Layer 5 of a small transformer language model trained on English Wikipedia (12 layers, counted from 0, width 128). Numbers have three digits each and are written without spaces.
A neuron's activation on a vector x is SiLU(gate . x) times (in . x), where the dot is the dot product.
The model reads these tokens: " His" " " "2" "2" "7" "-" "g" "ame" " st" "ring" " had" " be" "g" "un" " September" " " "3" "," " " "1" "9" "6" "5" "." " On" "ce" " back" " in" " the" " line" "up" ","

The vector x that enters this layer's MLP at each token. A number n stands for (n - 500) times 0.0044.
0 " His": 404610538376760424474606569338570485399499419470627656613376640515380523410497449561450403462498335415646559215382372379752560434426335544489699511534279655616553633564547293583803533474240628695607481688486601613291551412423694498614692406558481357506632542557278581381325437513383480556527438607487439566481581563474387516824650536326253389630116629416526655450770574622638529179654
1 " ": 588708440307677177491484555521468581421439601574495533509537460473574223555668653527490445553599518442541623314540401505597536523349422731603820235328510557494466456450672297479589658374245400484617629597480605464355661392561681478457459355731603335342395696380459486399425376590440397612435751462590445416485544524387559392793715534292268569593421622237604727476573417589446371431323
2 "2": 625491545414500218510539516513472399356385741474582744467539534554437519505521392522651297586498664642518616443654333469559612644454083732353662318575387662421591453679652394633389682592352525489605757452450692488494565497548779799301328507530555244611687613471558455396622203413568524472462558468807547527574537459749582403684622515506225619568401444389451381377527437424364296437472
3 "2": 622416487521500341499516451546482497293349722570619888422599517522465661572506298492589320625489546759408612516527426478420576649439251776412649344653447572449610511739708433792349528511421557527474723465474596501547466615466668765296351438521522285597687521436545423422468329338560281448490511529778644411639518450685453411565671600607153557498386440402450377418433497423301417373554
4 "7": 614520525567640350532549598601533648262308583789546802464485531447573649561519468433578476614492465666374582428540536462385472404498424703513609427631513485545512655668621475756320416495547417501477633482310556486437547657440456599375439408583539440590512448562542369358309522223453221438432484567611580381625505477653537372450718668697067559464458606355426364466498561573331415402648
5 "-": 434549396441799510466490326400452699337554337534479672455561488353476404712679489330607648481318495546382547503523574449489438510544533518394456448374509500434446326434633321609636413553557399585381701583482426373820370405680649337497548379593656307436553558586573527495417423530593352394659503328760581233736613325251552411608721599385132536524673629350595533532400431626437470584494
6 "g": 437560775591473473334595539466401712239594684485291461500306567555644455293585670497636270769471393422432662452507316549621668547611508610541561546335602439333503459690468547405363316567723357531510550647762418704736549426608375555318549734419658585493394408722517688573525449600257893388526527902516480605500604617529596519673289414350339470648810757597446455510308602374452308615618
7 "ame": 671410513557436520500812174355417902853489514686108649592564683429637627526384476178470558724436476333508595571613497584518521430659682623611646589592358660531327210518649476457304549555466681481429455449452501639682313226708562480639523802486424505555336412433704487401458453506524793163775506564472622528722633640420612335478640494611413456563419607538658634462601529502545373523498
8 " st": 266474581591534522573325539443548596263383474451472620555125502385506621421599572380538609691325578484362552256617457519482540526382574511481533434332608505593472632534527428481492616494513650479500459532695555443500490393611322689221518620558392259565601665515512527277472280468356822484713609684417768655588582679331390475569613559282197414430722707362596591333537348658601481411559
9 "ring": 292608533616500559762470638356519453493501388709342493428538448380635249345770423476605311431469275155424647323564592676486534522620838488421680494468304535404457565419427556425317572658489603608393518590691388485685368296371799544430520874417483304547608686436446651455522520430410641457241528551707445604841478522700532448585665458435358733427505749503499718496624512626646630370661
10 " had": 599538823519401331516534539525519628488580631474658662660478488312428340682299591331530504567515406462608504338442304644535651479396381872497486561476380576348450659464787562476263430440368586461372489757464383413456338441464648341478532542581410266448539560430365685418683398555335562627476428300347761367604498406441565591602388656472175340562561651564476624557547507585433621322416
11 " be": 477392554589526461603507560438843522470682582593475590601542356480471347674324882436541659536585448635602514475522527394440578474369500574531602492394656427539432610691650214541504662624518560559281534794598565392517453439635579664481506437600377488583720465654503515227428348625443713482439406374416504546603662471549615507661425610313177457397666686478551753453399578308558545407434
12 "g": 486529472625390362544409670368467695358830643393322396603562532546552364329551830229584408724384512538276639624716703532688571693574906757621470678365593694294654405500485766315307133581541586721558879563770484667670827474459623525551457663532558644346368382563369466620268497524378574144480469857511480366494515383599637410474455457433419446595663642376473520500532549403536324387708
13 "un": 684516449592474618524560369509457551558540567476285720358462376633318479541546844463263320467462317659341853489979491709659670510635608742574682475518504494467564480350613596517313075773550458621372470518297522612525639513482698557579356616586747455235494456387441513523294576555676432439529420400584774690614512514462756475457635543487326459464383547666411685416305553576428402168444
14 " September": 498400479462373407605692570370413569433543582503461852466347469520550216455395646410288502664474542457472485507705497612650435572545537454476664669660387514703551431778470333405297375606630451751672425699575323204408467423431469539256489500527410444534395690462552415463236514497467468409547459609584693669603703520455548408650614441412115243248355581339476524711555535608433430399517
15 " ": 550644417371547227469345468361371605433766529661627565536513443421640246606625737378467543664509521442496549450520524608463471502350586695563776351383495476380518450511690422445461369520324489420548463590479387518548510563457659593423443295746608312329481557472568549426419525568335550608454722443633686500435561505329522516659645606327147513427529573323575759475369328552347394522272
16 "3": 586452537510487254419494634500490442423704643531573641551476504560555588467579533437547477617430554483429499430734439726545536635215265591386744458544415721292493574640591436514297451726468423444577516590583482359603354454497677672389388482662578245507566639575643500338657451475486632404454572538711549633461540433665568369621602521446065586469433473393499411337495368466264485605402
17 ",": 491450514484583331529576532413573549400663462506589479586587121262629537483422747448504468260453471497279469365686412524486612413465467552306619419362501714399440322632735501537428396602536524559654485670462370574389426431536363546479513529402471402422533685512589520456536484551428606485274609533507707606468600542356526330521536411491020537467393534503694410530440355528475558378487
18 " ": 581574419427572278468331535471289614435656487665492423586500436444635307519619824320531449522589518452487599550460486569479499503461561672562725326373499534372453426376686432500405485548423530531624478501551373640658575595521693558409421373744613358383496712478550495407475424579444444560424817469539604487421593562332597503579618570304128552525535550310592758480378303536364367507292
19 "1": 714486581502490418510590626506525482406595473630532505573494236436550522450526815377676390533457676493472473448645459463522606506490249564378688342657385514417405531512584429601382692715616485565493561427576602512617443472621636833442374520510494320625640666591543434363485308528540566518396656588672480547450559539569602431524584592461079488482488526416428489236390227447495295540331
20 "9": 656248368636511285554629527441565590414712421775600715530557485485659765484549546402509489419405470585480666473607359579456564551461465531510554437809437532350647613513621426721411382547635502559685497599595534473791321420471699572312470349549497327438613706491492590456283325489510475496436560497572521347460518527514429526560502716356085554497440643353331291369465435608368568469458
21 "6": 573433550739597334497592602599559649409685401702477680513371393441680653508465647242569531553452420449364478449643423655484532485422617566647543482635473481527552623535473443521344319598711384486640345469255589384521511566369635492328345429718605368555488547668540480309329540373535410438322557591571561479585536464538417443499603655469078658512473804463437345403498461714490593600596
22 "5": 611586595707537268554545624516463730521725388502402713578327509478639554493490569207592510555480379438326572433573565650458389586413679637521552480496500496513468519453567415352403301667491332578676424427273627431437600516468646443433296579696601434583444360586646543384484600337531427497332505432557524412503499439640500459471700614550063594474565808578343376376395457666468547643624
23 ".": 473561431536344401654630552381557608529607525496432444512644568325483430594441741312603438567597427378423457407335503530747598477379349555466591259328437555379407231363764314496472585513573480531437492445405303441437622538628417465496445599625486688593439511504489573352471536414400526599426593528704543471463483702239655199569563638540099470401517730614508578339561381692332631405357
24 " On": 499607563506396450399576705510520595498796774406492511592391476536713252503527510466571513491444529473482390437560453508457500596442607404240622696606241616494666553398592665415285703416581454487392636518441372573491490275535466483508499685383493618372478647453538600583463416549734387425604412419613401753637656281404560473530602498544117301648574661358547562436329703800270562343497
25 "ce": 493652701408579361502577403703508288702845690565445647455659336509591478511486532473620682659625141622464388575643469508458661449422658631716635326201388461490513606501748434627654624755658721717514490427501687612396460709480476516547571527608503472602635372578463570318344307437641470302831343639602524495362689398397211487342508586537350257333518460449551557454276468690657685419642
26 " back": 501527646674345571560587509360564583454573124552603354480109514537635372380591518419557680641558607440529555511265489344437453592431472629562601489549403458244428590493639346457412866741502706615444556678295379564565439393476474628510566589607425325261390664477475552525542329432493638307673420582520599531627569343392612424645550518356163501283645680446522530339452435805442548283492
27 " in": 507521472672458430527632490428682398494651626583627620595264446278487333589336614489474745444434354432476520290729468460290383688492647706649711567462595462393577443437588444343335599406452658551347548481451358702509667386425500516552572488584450360501439487531674630578513407387720529378655534606678659551615513291355659322651534568464098415471431723404551483327391599597600560253394
28 " the": 583561464427613281547757583437648630416722472504512268678521504453474542569295573564589511555542394648487527462451443388490508442502480557415540727607468435564646627488581554573496491423489619585409510535563383572492526376563407433529434606655496209580599402497572536498563554034484461371558586553494560613590466593484404516634559408415091403515470597350676850434562469576450429408495
29 " line": 638445482559551441696341641401452547674619266409589255391334600518380369359471583523572672593496462461419383436611731505710445486530607651581701419584569519544479614736703472410371562716439730278265629695618510238544508437649463702478547724544440587611485818414434603351378410529341364253557491593459637481710638465517556575814713474362211513501509652433452627395449463784720541378540
30 "up": 616443701526578277647431543329303472558536208528403399535338592404543636703735789541242807560490629273534610475456552673720577533458566579570581557446375274296649546456580557574539569543581672690542627579571410623773464397392580514543538625442422567490318767418582389594368325311237731462520590426495612417565522270523241499798534470557344638607150811346432524301652495392652541230696
31 ",": 578462587466475234612516581441486599536586395517593561539741234316519398421285709462464518228582522406216543479679557516636514350397565623341506448315508610408456346536662473480523554608510522637576567678339435603373581404603380507475603609392410471521484565524478485539468432531347685492416650497559572480599594567354473343588543399501045549483198628480681367484431473584579604352495

Each question shows the input weights of one neuron of the MLP. A number n stands for (n - 500) times 0.0014.

n188 gate: 553474302454639419582465356471340540340612503602415420538494405633291431526513441487517510428597631539392481464605341636542569334493529438414548468630448567516464671553576636646570592506610128553461323454592560289681490565679480432510599430322424399490278439535257493728439451471543536616653532459443497378623326455567577420282333455467754609552706412445538727497438520500394577557503
n188 in: 523465344500535622708383320532458438317552469613458525446629442327390416612352648516431556607478410570378669754513419411586477491754433645541516597584619519481369475467575644410403360589624484555612571639484579446376519567484533398384614484419552300389416487516402559481491442394605736513418494459539506440634348778604611444334422675370629589484297500548233522574596708404377541381506
It fires most on token 24 " On"

n375 gate: 532475599468484687346494503478700552749298574510589618593584456437430532494398455610390539478755513438528484510132481506582497689432528544553757500636557352683528447635458327453574372337519437513497344391519445383535646427597487544443397388515487538452602381357525410555525681443442547552534588426494544525260606391353431477516634736616359475459481401434453432606722583620366606467448
n375 in: 452366569410438542421494541387661552491473488536613521675552554545545614536434563613467632497586509562485562452458331473394413512485589503415633604456500506755536347600530423399561536429257497464432545614533659420450488554503500503437306321622422602613384329310450506596711643485363541655398671462421399652549459597359435530536563716573360503512599685461468509644724394604450662531358
Its three highest activations, in order, are on tokens 23 ".", 0 " His", 1 " "

n14 gate: 514734531374520609486767553658585524497349513524402497593404364378493421497575476569590507414601370550391422428589431547624384590629301595547534616447704639317429362500507493300400782490621554486530185326612785426493547514414534567449326330420414497645444422440410490447437456669659426285656534454604365477371366690537530552414380513386595460305599592342404503462646493554433523801398
n14 in: 602583565344479433305431617488424647515466381482457383623554384479347571354311604416587456500360319314557712444546290682518371590626573521320476432574469628440436482426407509354602519681422640485433500669402650631585494564500488482665494410527620518391565462548279404405320417613550515438665355634509627494396428548497394516673512418550500352509506497558500347500583466518614301572417
It fires most on token 19 "1"

n18 gate: 372585477464629578507417430791340590650543528569396596410592343464631625666490631423460540556568356561522510626431678448594477650537529614462429668516624582430464339427358610396443503191510425467445477615425410545413373523464500539562445385611358474816567337449228655424311418406567387294554526335423296526566519522442658281543539516325416500484579667461417337523588550503481545335510
n18 in: 642390555528355646389455539627527410512259402540384536467452644540503577482378384466525437420445537329321382608549562336518583389626561616338509464446457503500470684553497376314593728605450406614494522491335597336597537439670528500476566623461660669435298611569524404556374570530572579687626470676497600641636705338599376369488620473562486587563616573455512512423573469327572491484378
It fires most on token 7 "ame"

n501 gate: 503557572378597491401374456591515394582569416575334357416590506512402461482283610536573531692524473515468704702593717521471464512341521494599389598801601552596432568578383429598535440453539470452394506623455479592391366414521398426548477453538272407530561386558547470592459533580409361527392515503652639620491550570591611615701362538575497690388375500583634488461708428615392512325465
n501 in: 724584476418351521467479527590328558485509471427515556350729410452464633650449413681555593433629318506280560509415601351432452406420410711603550468652379518353566580686436581398353442550506637275542452576452315461554590440451433464584479544509467424350629387556476448491547404527463527500479640591469545538526447648399352580494385393387423420482473376787621462397545393368488396444643
On which two tokens does it fire most, strongest first? 28 " the", 31 ","

n268 gate: 618666413704652565279542446637466462370572431429537436615431614570315426405475623418531456444445565352473567419531413268652320708693430414419536539440404625431675372413540445540359618542635564385335469509596418524564666445697503339346409500530472500594563516597479282575533577678578555619361540521472341419515506473657491541618432332391562509549370374479566609627528400454376418563596
n268 in: 605455554488252429702553567435497454497476442605771427529666718619554494550467569603479451566559377626468426503521431518468569617580441619591615503483560376491271571406636565396503551397597399506340545620515567764518310524467455361402345439692611527321390329684409575561409437553400660576669476500442438465457538465614379503596506491542480406491668476521462500488569476257573547420483
On which token does it fire most, and how strongly? 6 "g", at about 1.8

n447 gate: 546337625388530397543470402353440485479411415500476455538367542578564467301382473398521391411317561485506587423665570470368561450370581518512482456474606497396569342531564416304388531491445686470407558433482494473458548594598745536542557805429460500309280390272417586371470564705543509595527368532343524390433440545527536432549451623506591661482454467383530616427367671656705619488638
n447 in: 534347574469494590617428539528616535622560577486489567514627358638387454376410633592474468540528554650453489560417675654464454470584640435616503429423438591533551419715469567475345486553448623471202301466415347537587669489471408511576545542329420250304208526425616483475547455424514601491533494434566514547533425528372369451369443604549402430413503543520522542497492526399450553587599
It fires most on token 7 "ame"

n401 gate: 445564536539579542539585638309484490582626503532628579610390580436612326561478484520428500426522590352444420617426425621620471381563484410541285740416384509503398756546526634398513406468585341416465494487291612640503302548477468659686368506362406516493516413368308532460318282423451497693566798406418630572606430579532377657351629497406568557684510506535434459422468435462591569526784
n401 in: 540431482621390624454384405575400392500393436276361672400547506506464622584512479574488726515494603637591491595506491467503439556630527409565500441488512518444563572485485614371444500560598557454446588354415441428308530521589656375331360382409424736448503563476314500438607370256482647605405464556602575328409497547651312654372360476531329530455391494249444391418597768542450500497509
On which token does it fire most, and how strongly? 30 "up", at about 1.8

n471 gate: 637376519463399404318591418607447762497250548313364521530630522657574541472611689598601538400469671515660469534334459521552509612490267404521527389563546419448460396607303509549361212466686389509506659537419525522583404395469425329500564503397622450409596632376464406578543500515440423513542518455386377539542451421552537579516357411412438241711478385457439327453658444426454424417557
n471 in: 598497396529393420633483475486514509545592270592360590522458471437285491588569340555665567561398474582611418387486520489613586441526520546458554475592411533553574367260598650406553558646506457563597445506529427568630440509529584486526475281575506595451647506366534468145469417594590457637436619464450545489550427680534452413575425429451592601421351414401531522647431451710562390656503
It fires most on token 20 "9"

n316 gate: 403519475309522338421521582299326570546443751588488546469366484419497472550403594478323653535695466479454383491638573460697418555484376600656580482630484406473711460472387509571488450617357454403488409450447656723444410394614572531500301381406393494506603555497613563545366472646554509395512429427421435485325328702448675487409444537478576555466338453701460567465659446612408706721597
n316 in: 488512552558539600377521494596649686447567288393397679571524491684363558518661497509596547463307534437527482279512457518515592681600509673583590238456536391539285569494396428524456506548682277583591628433567512328512561539432589536597506494630583570590524648485521555512536582627701464534551449385519524509432719575542425580586442563525669572536674330386506586583470475566732679384429
Its three highest activations, in order, are on tokens 13 "un", 28 " the", 1 " "

n460 gate: 439550352567341730635579464401590428546395432419513700598660540291657685390580533667480493331510456454467599676601537467315561477497477380372507494438617617572320599375571493420474382572361447412570456527450709424513373550680422474687539562520470580405510132412562470604608396337517503544330523451238540667633493241618549435571480675517496467645510480523480742581426466184608497528481
n460 in: 493585253451268353500352471639389357442431763674357673615338431403389723406533644583387544431578638442564549470500731597416470682648613347650542598567588646468565410421480322471580474506586571747445510434552587451616477546646517684653612586414474523626446317641602576329609627432663529586427471535547623430430510500461500473507480523447398359529703510591340423645559484497542664483364
It fires most on token 11 " be"

n156 gate: 475616478443453378560528300441663555352557604522503299466626365531390484544431607602647516548612604352469749614633522584491345555500525409574525561436359393685447590650237678475540465274395625484384389544676478522562462359535468649346602324650544617580405572518540560515528384534398347398518416424532416574512447469305450414370484652583503642401491459618494414266286481491349611584555
n156 in: 280367445439407651534369568539518571699604509473685509580423539524488506370564491404518559503530320536686383552472359578485720464506653579363590453488700465384690515552405398530417549581457617512476582430451683452461672436592521572648405494400601497250574421693556586471586388657293584444399398503420386533330584428515596688577594302623436470500485427470619556631542371391479634566512
On which two tokens does it fire most, strongest first? 11 " be", 4 "7"

n308 gate: 364672528393540378459423313571503548598475603421600525488491484628491361447431384494300645472469557602473320500453471581485223439291226425506534488540487536703572392430687416453512361441267469519547361346465718475457566616322560584425589420448405465427600396540537503418540588759407571423399484555490500586476565617472580468332588466348322392528412453606543389790603424578555481710613
n308 in: 430555383547368413571443568601619458568453224631552386343608480564622406410453468657568578450561409506378367497474559610336480597497477360634486379492599463491381589394550445529503471509334584500720444640395634517318416596323391675500491486605603488464548464423446500412568672596547572565500704489592615537489491394303451669444485558459461457529614416364355446526558465540531726509325
It fires most on token 15 " "

n141 gate: 599564480450450500367588596506399491432537481539575538322495732561441562469422248651625480427400444541634619370542610439425511492500517626538486497454665581440545329619576469617587709508588567531392475556618400570381461461656262536472321442484559545537310343590432443573516444609537633420434566508420503442600417536555401389438433411605416528544421500367599404449310554494610649526389
n141 in: 576582471550324576544494580274599574597459452409500549483620494497371444523421398673562533306416377483392439479373423552480538520599735430437641704560383429589436491707524570645588591483396390409401562544442503503433483404541379641614755494639597752491469624534546589446454488451310517562411460511500480592463471446526428506394491491444344606419219342497611323462497441604552448449412
On which token does it fire most, and how strongly? 31 ",", at about 1.5

n306 gate: 409515594391458521357612465527626374594391567337422358444435548479612473689620455479500630473748769411752479372461543443473467591543590314338568363450509567529470527506622590605576357470537452448422627518645503551482542737415537298698556391494461461635409544364485588518370497527647545445429390579525515353380639420340476534667591384439467435577440379360385518576440436494485627624594
n306 in: 523647583293517364474408486430361448558368582457350503464713506497648423455483685480632517517508657545649607589457575641469414522381587551503598475483381420533477634532583514489439534480543638480525551386469749413227551531362503545574344583544371503647641509456417362472531336401491492460600399561529503378473578533475612566486466466560497564688472367567508475614435592221383402497544
It fires most on token 25 "ce"

n366 gate: 666400509413380537305264408485537643442317500538609469284570522345488641698656391437563516396525509601579577604425453444331613482481590509390540651385481563732289392497412676531491418445373534506283741378353548667478581379443478398578555567585469584579379429503497601633564484435462349465604463570586636607482555555381457620531487408547555399392544335762424521569556465389360506410567
n366 in: 513579653710541481519597503604608665751465451602412376488438348582522710472557490526477510420509602491670638343628599547631395546513516449593434472420494230457576378616532525519481529562684657615346283659392422396497348579449558415462503634386343376642432566528466615583730395648574525494447572426710560472448575550512594732299462434615479569553351598434478475698310458519410385614420
Its three highest activations, in order, are on tokens 7 "ame", 0 " His", 1 " "

n494 gate: 357442558746446379485631548422461392467537477485579476408447497548488363651554618546371531350488281420532623736436580482356601500562434479319461415512552515571693488555494380488441457748497473497346451530673407530569418440371515347418643470382576397568518648530625420491464515488352323667506476479682512497474464449423494469491378572767416485575318266596488408476697659383556664403459
n494 in: 489444363423494551706333522511562460696380459307337467550729458362409503382517395618787396611607625567651413469483431508494528624445640531536489473451545492553489503514454525427409534664543517560483571591664491483469463528546574648514517561563654551411300459483517666426350384537520391529406506483463542636412506508514561442643551391563399503634554568567486314469404646567547628523714
On which token does it fire most, and how strongly? 9 "ring", at about 1.2

n352 gate: 302567603409433529459563595610550413454598415594409402489540403573450411564740494620357563396526591468560762286577613529352683503566608430511434415480567537379342541488574648535460503546506421612544550450609599506419617401369607581456630511506654626536694689477379458574477553445560576625359503471578541494491613555575503539216662337441709512448400474427523532589497420346624497618412
n352 in: 387586443411497657413424436673494467477470374640577453436558414438352560603562482473542363509718619450295788509614713526477560506515594491303345543682390486506550456554473450518509545500446512560485625530642624500280426524563602365438363634705599622328572534465317356419564687488509509578430351442533670648486500512468596464608503494359694491617506515553497494506550443382549620503388
Its three highest activations, in order, are on tokens 9 "ring", 13 "un", 27 " in"

n247 gate: 560480589200427435517581441407753352444661475431639508645422357630588586446557417517387515322398514500583325584644488650539632375512427554589480436536503536506602466523500483554486572601541497359639566414477622588345469438595523523426606296605391546578503692609500543373503409625375520532564421417517418595398590394413570584707371520474623304539446412542478486520491491446587427635475
n247 in: 446395412503313671546450459494662393444473500524629535356723542760416579602488512549445549330345582595535381494545339524461530579716372611591450625602500477535545556719488497536394667459546530455243512542518651518545569644601561562431500633377442675561661459638444476547291518443396548528462548439564801639433542470609444509500630408521430509625539494345556367500386494386432429543407
It fires most on token 2 "2"

n475 gate: 290554485497449497417497343641424432411583661467397637470497600491630677515548591617460596466380375324488635543436626530575521340603371527399452485438600629598584530362326512388565628524531464296527466476521562527395482542491393605476312254468411494426426598334512506582758627404568395651473560420562533473541506342300509571283314473687399503398533527515533571518676512340455366394606
n475 in: 324605427522521325432556400620392527439361617611387582484618635578497373575600651558399616424348481474348479484380593529503503434647537535624492450568381602555540558497476604500600682455527300473503454440484528516511519546475590497473312413529413503418492472445584492646574557599371529686561575508607625540531527458487365418413481428658317479285497538577503497443600571372497452483720
Its three highest activations, in order, are on tokens 29 " line", 26 " back", 11 " be"

n398 gate: 645606424459636413424690381565534462570629545450419439408424459553566513397434716284475407468587600491530296446415468392423516485487491581634371524549269512463407448557481624438448481463589379431301453654478436571543531572528348367431420427564503381548470396641534702464414416618300419529598506591408478772642629417709574322626453383355733405481503262522384323585419393441433509378649
n398 in: 418497573524428458417369354428527410542279347640461461438710373464467454488442379599571494528331479315553572540472340485797396518463668533550464582438451465497449479509497660482384696542435644353253463476506571449602582570518497530515580375429674527432565557488651454680455685449590437556488326642475509241432656551578611519573339311522385560581543570368470432625397592575628416431559
On which token does it fire most, and how strongly? 6 "g", at about 0.76

n204 gate: 491543531534454257438497533326460560476652455117386648654524722423293413362362543509612427550567451412503442575621569436442410431547375475503406482488571425485727536341643326393605481576462430211402457481500604619479644595681565473531449639458286571591327426470494466440618438500641457522515448518425436361413467548570430356447451582497510494585540534637518494553408668678575461582354
n204 in: 426555546604497454635590566452527671405482456445594434408577396527781598536442491512441372549458332482482491374497596615428377542444624503545527328622582349601442452682405509533565368572447491405391479549375488500509506366432531545631434461366543497540340294613569500459369640594478639370384497447457717518473632428428515376675656615358680488253463619612482306564716488533255338582580
It fires most on token 22 "5"

n74 gate: 488626397500372503459624560552528610482631563596472524545542346479451540687731407657525611699405469549530476587581590353613463509399524605542457530599364536295426412484615521405518372448412479444570658509552478322512515432669500372380452582512677599566446397557660413479657377389629433409485372479585527509572540603394245575519454537616692509336621312436717563543589332632319412783467
n74 in: 454351368506461403604384610551594398429660426497567598420491485515445344627770391426509351623500527697524596463574558319293479610459554518363524559397488659589421554611448398334613531638481398598449622610457534524500539488497436329521548491568601473392364506470396577627235485313605352423571554663426536619524560226500497562518387485552480431377570467497548366512518383467315524240417
On which token does it fire most, and how strongly? 5 "-", at about 2.1

n302 gate: 541631441649451401530569514497477473534214409441512540460440409520638615497412500488503467600480253483640494379385408680327521426407514564557321474537561534517500488358388384520563712601631625406401538494532500541546386453651568497555457463437403148592548454569537533474580474584402352794429460435560526480458382443626414628559600260601562454552559564430549414371482503523557655392506
n302 in: 538401409505442620543455542489513541396516606548548338597664452556481479452420532394454440454511564411521368532328397566497267646495407583383455516518559495586532534457435407452602487350478585648505395385449527603526372394316500540524476592622567479565544761432440557557435527442386442516555365399467616427590466463450326538756613600497435639592511548495406437497567290458408647429536
On which two tokens does it fire most, strongest first? 10 " had", 9 "ring"

n81 gate: 559371570337467372613607599572452509407627497447506464377677385464349432667425503534469520384444525434544564712551579525566545505345397514464676508603534671588230478605449425503434449547457525618406587517570592667528386310503407483573492522663576450443386375333265494538511472375429533466541583345566434415492301530481541580393534470418456492345469489553563448542654531586442376500590
n81 in: 563580467503596403336581439462615391277575457455432639445581491418417655624639497621395430473500488517762427608434479327681646592570450453619480517535612623610503570485440327415333679398686509443371426580518527547629630580491584655482401584419578542545489448596355581483764479270425406395381579463627629526457453445712494491372491439506474686526595488585486486500568521515483451372563
It fires most on token 2 "2"

n227 gate: 463386571500555561500497452670482227572488473512515479509398460637629577390442509359519396596393364485503454472345612549412469428468527571488615658503442649407518491279469521460503351476306384485311528593368682421369503668562637555503431494347379639319491101410611317458416503512547488312512579464578658569616452509452406475503549536388708576500512657494566292413500686552340430608512
n227 in: 488503528534417580603573533583401295633428629456380476542382556568280410583305512497516630575509512549407583431331403595601643376630442531464527533473426482633411405588416608318364541573519512672426724540361620509503395281585628191553339360729597553576494551594433409590479587648431479569427567515513472351557405324695573428644531604440486573399460630650548273422481569562558546529470
Its three highest activations, in order, are on tokens 22 "5", 13 "un", 8 " st"

n82 gate: 639540527427451447580357600399540365384343500540454338558664513398523414451467513419530534560444573419326372450590497314262659532578323576426513442458474497235336409336393618631548557597359464364602321613642460369598510625497650331582484374407430421564570452303313593711494563388547677812468500596695399355535620630578568564413424340490665506510467596337465419454484610566416617724433
n82 in: 403581531516534463585384289593516586384264548353559524399740565478341556385344494611430510277546350705415466453513330642617491412708506525607307660346606633482528512554384200475433550656313593613577575547400557262586410646588412451438326576503359572522500526466622547455488634602538519452616503542570377506497448439531472510503603497434503500475575690444543500487665525395564558644373
It fires most on token 24 " On"

n440 gate: 509519472339595596606488588555756336500475311360605494391663460534556407577426438362556576643402435597578350644522400479479354533522531503690600482449633407603423360484572497506467388299425411559390550596537478482375546617544403604663518327590537546623569429579515562515533775417425387497379421494528638539760479324512479491544531659475531445503559494748579443497506204641455445268548
n440 in: 387541489530511604525331540530412631497566545758415602519500286342360643315404692545381590530497440546412478702494555370560472612497560489476543590399503415294604511389500590525361447424322457426454577472618517350489656527447434419464422750388423459302500443607489483532530538533453446497604597444453630583423513562562513489442511449558384516584409514405556425431601530511648503480580
It fires most on token 27 " in"

n86 gate: 182609675523675577474557604458403592450458441607404547544428300304494620404448477477497351633756581665591529601412617251532584588467404316475294509337584462506478481523588474478651467436549682484538565597439375615458487548467493379664399592641354513658422657364396503412421436670553567392506583550408564538509738424716592703493377561441554233446623413455516481519610594519459535593569
n86 in: 588412421453525497563435565475666350457551527563653562755488434537384361453600440379691699402441585374503391440437563401472345638474397672626278323457553512503606605513348512625638513376506481500497519494531567450394478513456433450650620586717411359439537484534436614467691531509573534430442680488637382485497682417589608666313620584421249324704547528525426543374547646565684679442604
On which token does it fire most, and how strongly? 11 " be", at about 1.1

n147 gate: 523469661545464371562390428414435597599426606528500525503382438433545404399357393600363615585428613370713748480381474355428542503287572346269417519566447492497503470378282486575596588400434478548539542469427445467447674416395582575634497439382528463569456655574505614519561449508652553457547525658566350690467580552660461569551477561545447616547486565475613434670553503514519522416366
n147 in: 407511418472350531551470486414458543464662593390674470649566368548441393696390247506426578517525542514481444491483486467336466536624517517360398484410373492448466547477225492534659477472483422378545605370497514464364497351491463369450489616503497562414533532415550415454682385520288617448591564522451517492653616530464411489591444531637359600406545562545605494449345588520547265384276
It fires most on token 24 " On"

n254 gate: 668449608237603455611481597573497546494511511489601525401415469455610437455587531523463584534354619494632590460560529410469511470407391362561620560621726453481528614377480626489519395391414464457506480540641494371469511537549489360384469353607620429641593394420500569612483554567491609566530553503244304359360567286525280494491528394526425422492384350646550442338573571464414453366533
n254 in: 478493465386527451545478556549554641585632550510547539490351564330673567453589470528620665500466550507579586410428355505541555606538365473568607493543520380512559488467408429498630450481432600592510507634569487299449328650450517437485391493385368527482553449374469547512396502345550458611500454594417500406455744468473412545440569551548563546473510574490377541562436612505425320403457
Its three highest activations, in order, are on tokens 0 " His", 30 "up", 20 "9"

n220 gate: 403500426315458441554533553326551407328609335511641400544566344393526640469531420483448552500584568634528373747480526610632389622523537440572615497580443522464511424388299483545566426520486568549410577380656599630469514458460577416627486458605331469549522453517406425428528497520572393486642435630604663475420539559553707445486486399448516453550605514447361522363426503805302578369580
n220 in: 338500523401534407437617461242472411517514541506559589348539486466633489466429636583517549494405494617412604609557546545419457390317629466591461544451607643409365349606500542466517423567468570659522347503418598635354528379572566567469328669494301350655566380481497486453497534525529405546558363481215553550590358564547595373483378492511403450547475330478718525497325409511544444407484
It fires most on token 25 "ce"

n88 gate: 374679313580377398607528503513449477578474596391532437744609490510372513357350497520497549400490339632575487387729283576513352406628433689528484537540618407409567551659445633481422316377633630439459429532414484360440427516549274598535484447406400442412491623478657597379390244411777624458585383475418579465612415538472443503603326484458624550592385574598328340597615458411258459404425
n88 in: 433497567536632388439613515536470534571280509713693274595370612653576363307331509602561540534440488530288524604387564566602582663419524449580640479279397523467720572420634413446574549402451410485656503673627457524467539461531546503569476660521534573500309377491524341526429461651500464405589497712488353447556479571432601497414427401485547461410427521545509699323557521383592506715591
On which token does it fire most, and how strongly? 5 "-", at about 0.29

n122 gate: 552519364577433593299658412503603274437328512458580497610635449542635332439397786795585569552506539506581322295568666688341225516447576709607573494469420519365701300536364408439431503557484398532363368584442654462392471606493380532538607500569597458441562640321472448481396445487382525425465484556425471469450570402633566399390458319507489497573558542424299531426661558599393592477360
n122 in: 573350491615500485454538450330656445544500544563470476391479563416521403539500449601640592488419506382611607473503606431441576500336548527468355453289184334524560444488488518470418433456378464545291621570208586566604581380506457488473429594380579313396480672438547482725488347596479587681444527465426473444590375479417476476488470473488446509426319642566479750467500306398243515590602
Its three highest activations, in order, are on tokens 27 " in", 1 " ", 26 " back"

n137 gate: 493467483500398556704510451615517382370507368523659575367468384530510560493546457557661361543507397516461316470343386411196457435636589530471490516539589567425563677443537796467474266497598418533701560333477395404283517335775346464434513468348427752581548424416335527362273483338436438463406448564321664347571461370682562510453507366557622435556410533503636448370589617293455405633513
n137 in: 531518476397407364617515521386270509360518426412267458696456330491375573470533464494361627485371582446376581359537466485356625536565407555447497597571397447565458458337497416437663577315571344433600546598561633434593518382355405716379440461544500336596491437562530684662551485591444262441527494521330554449524335580404413500426473494558449703284500369518550562610382641581429590344594
On which token does it fire most, and how strongly? 11 " be", at about 0.24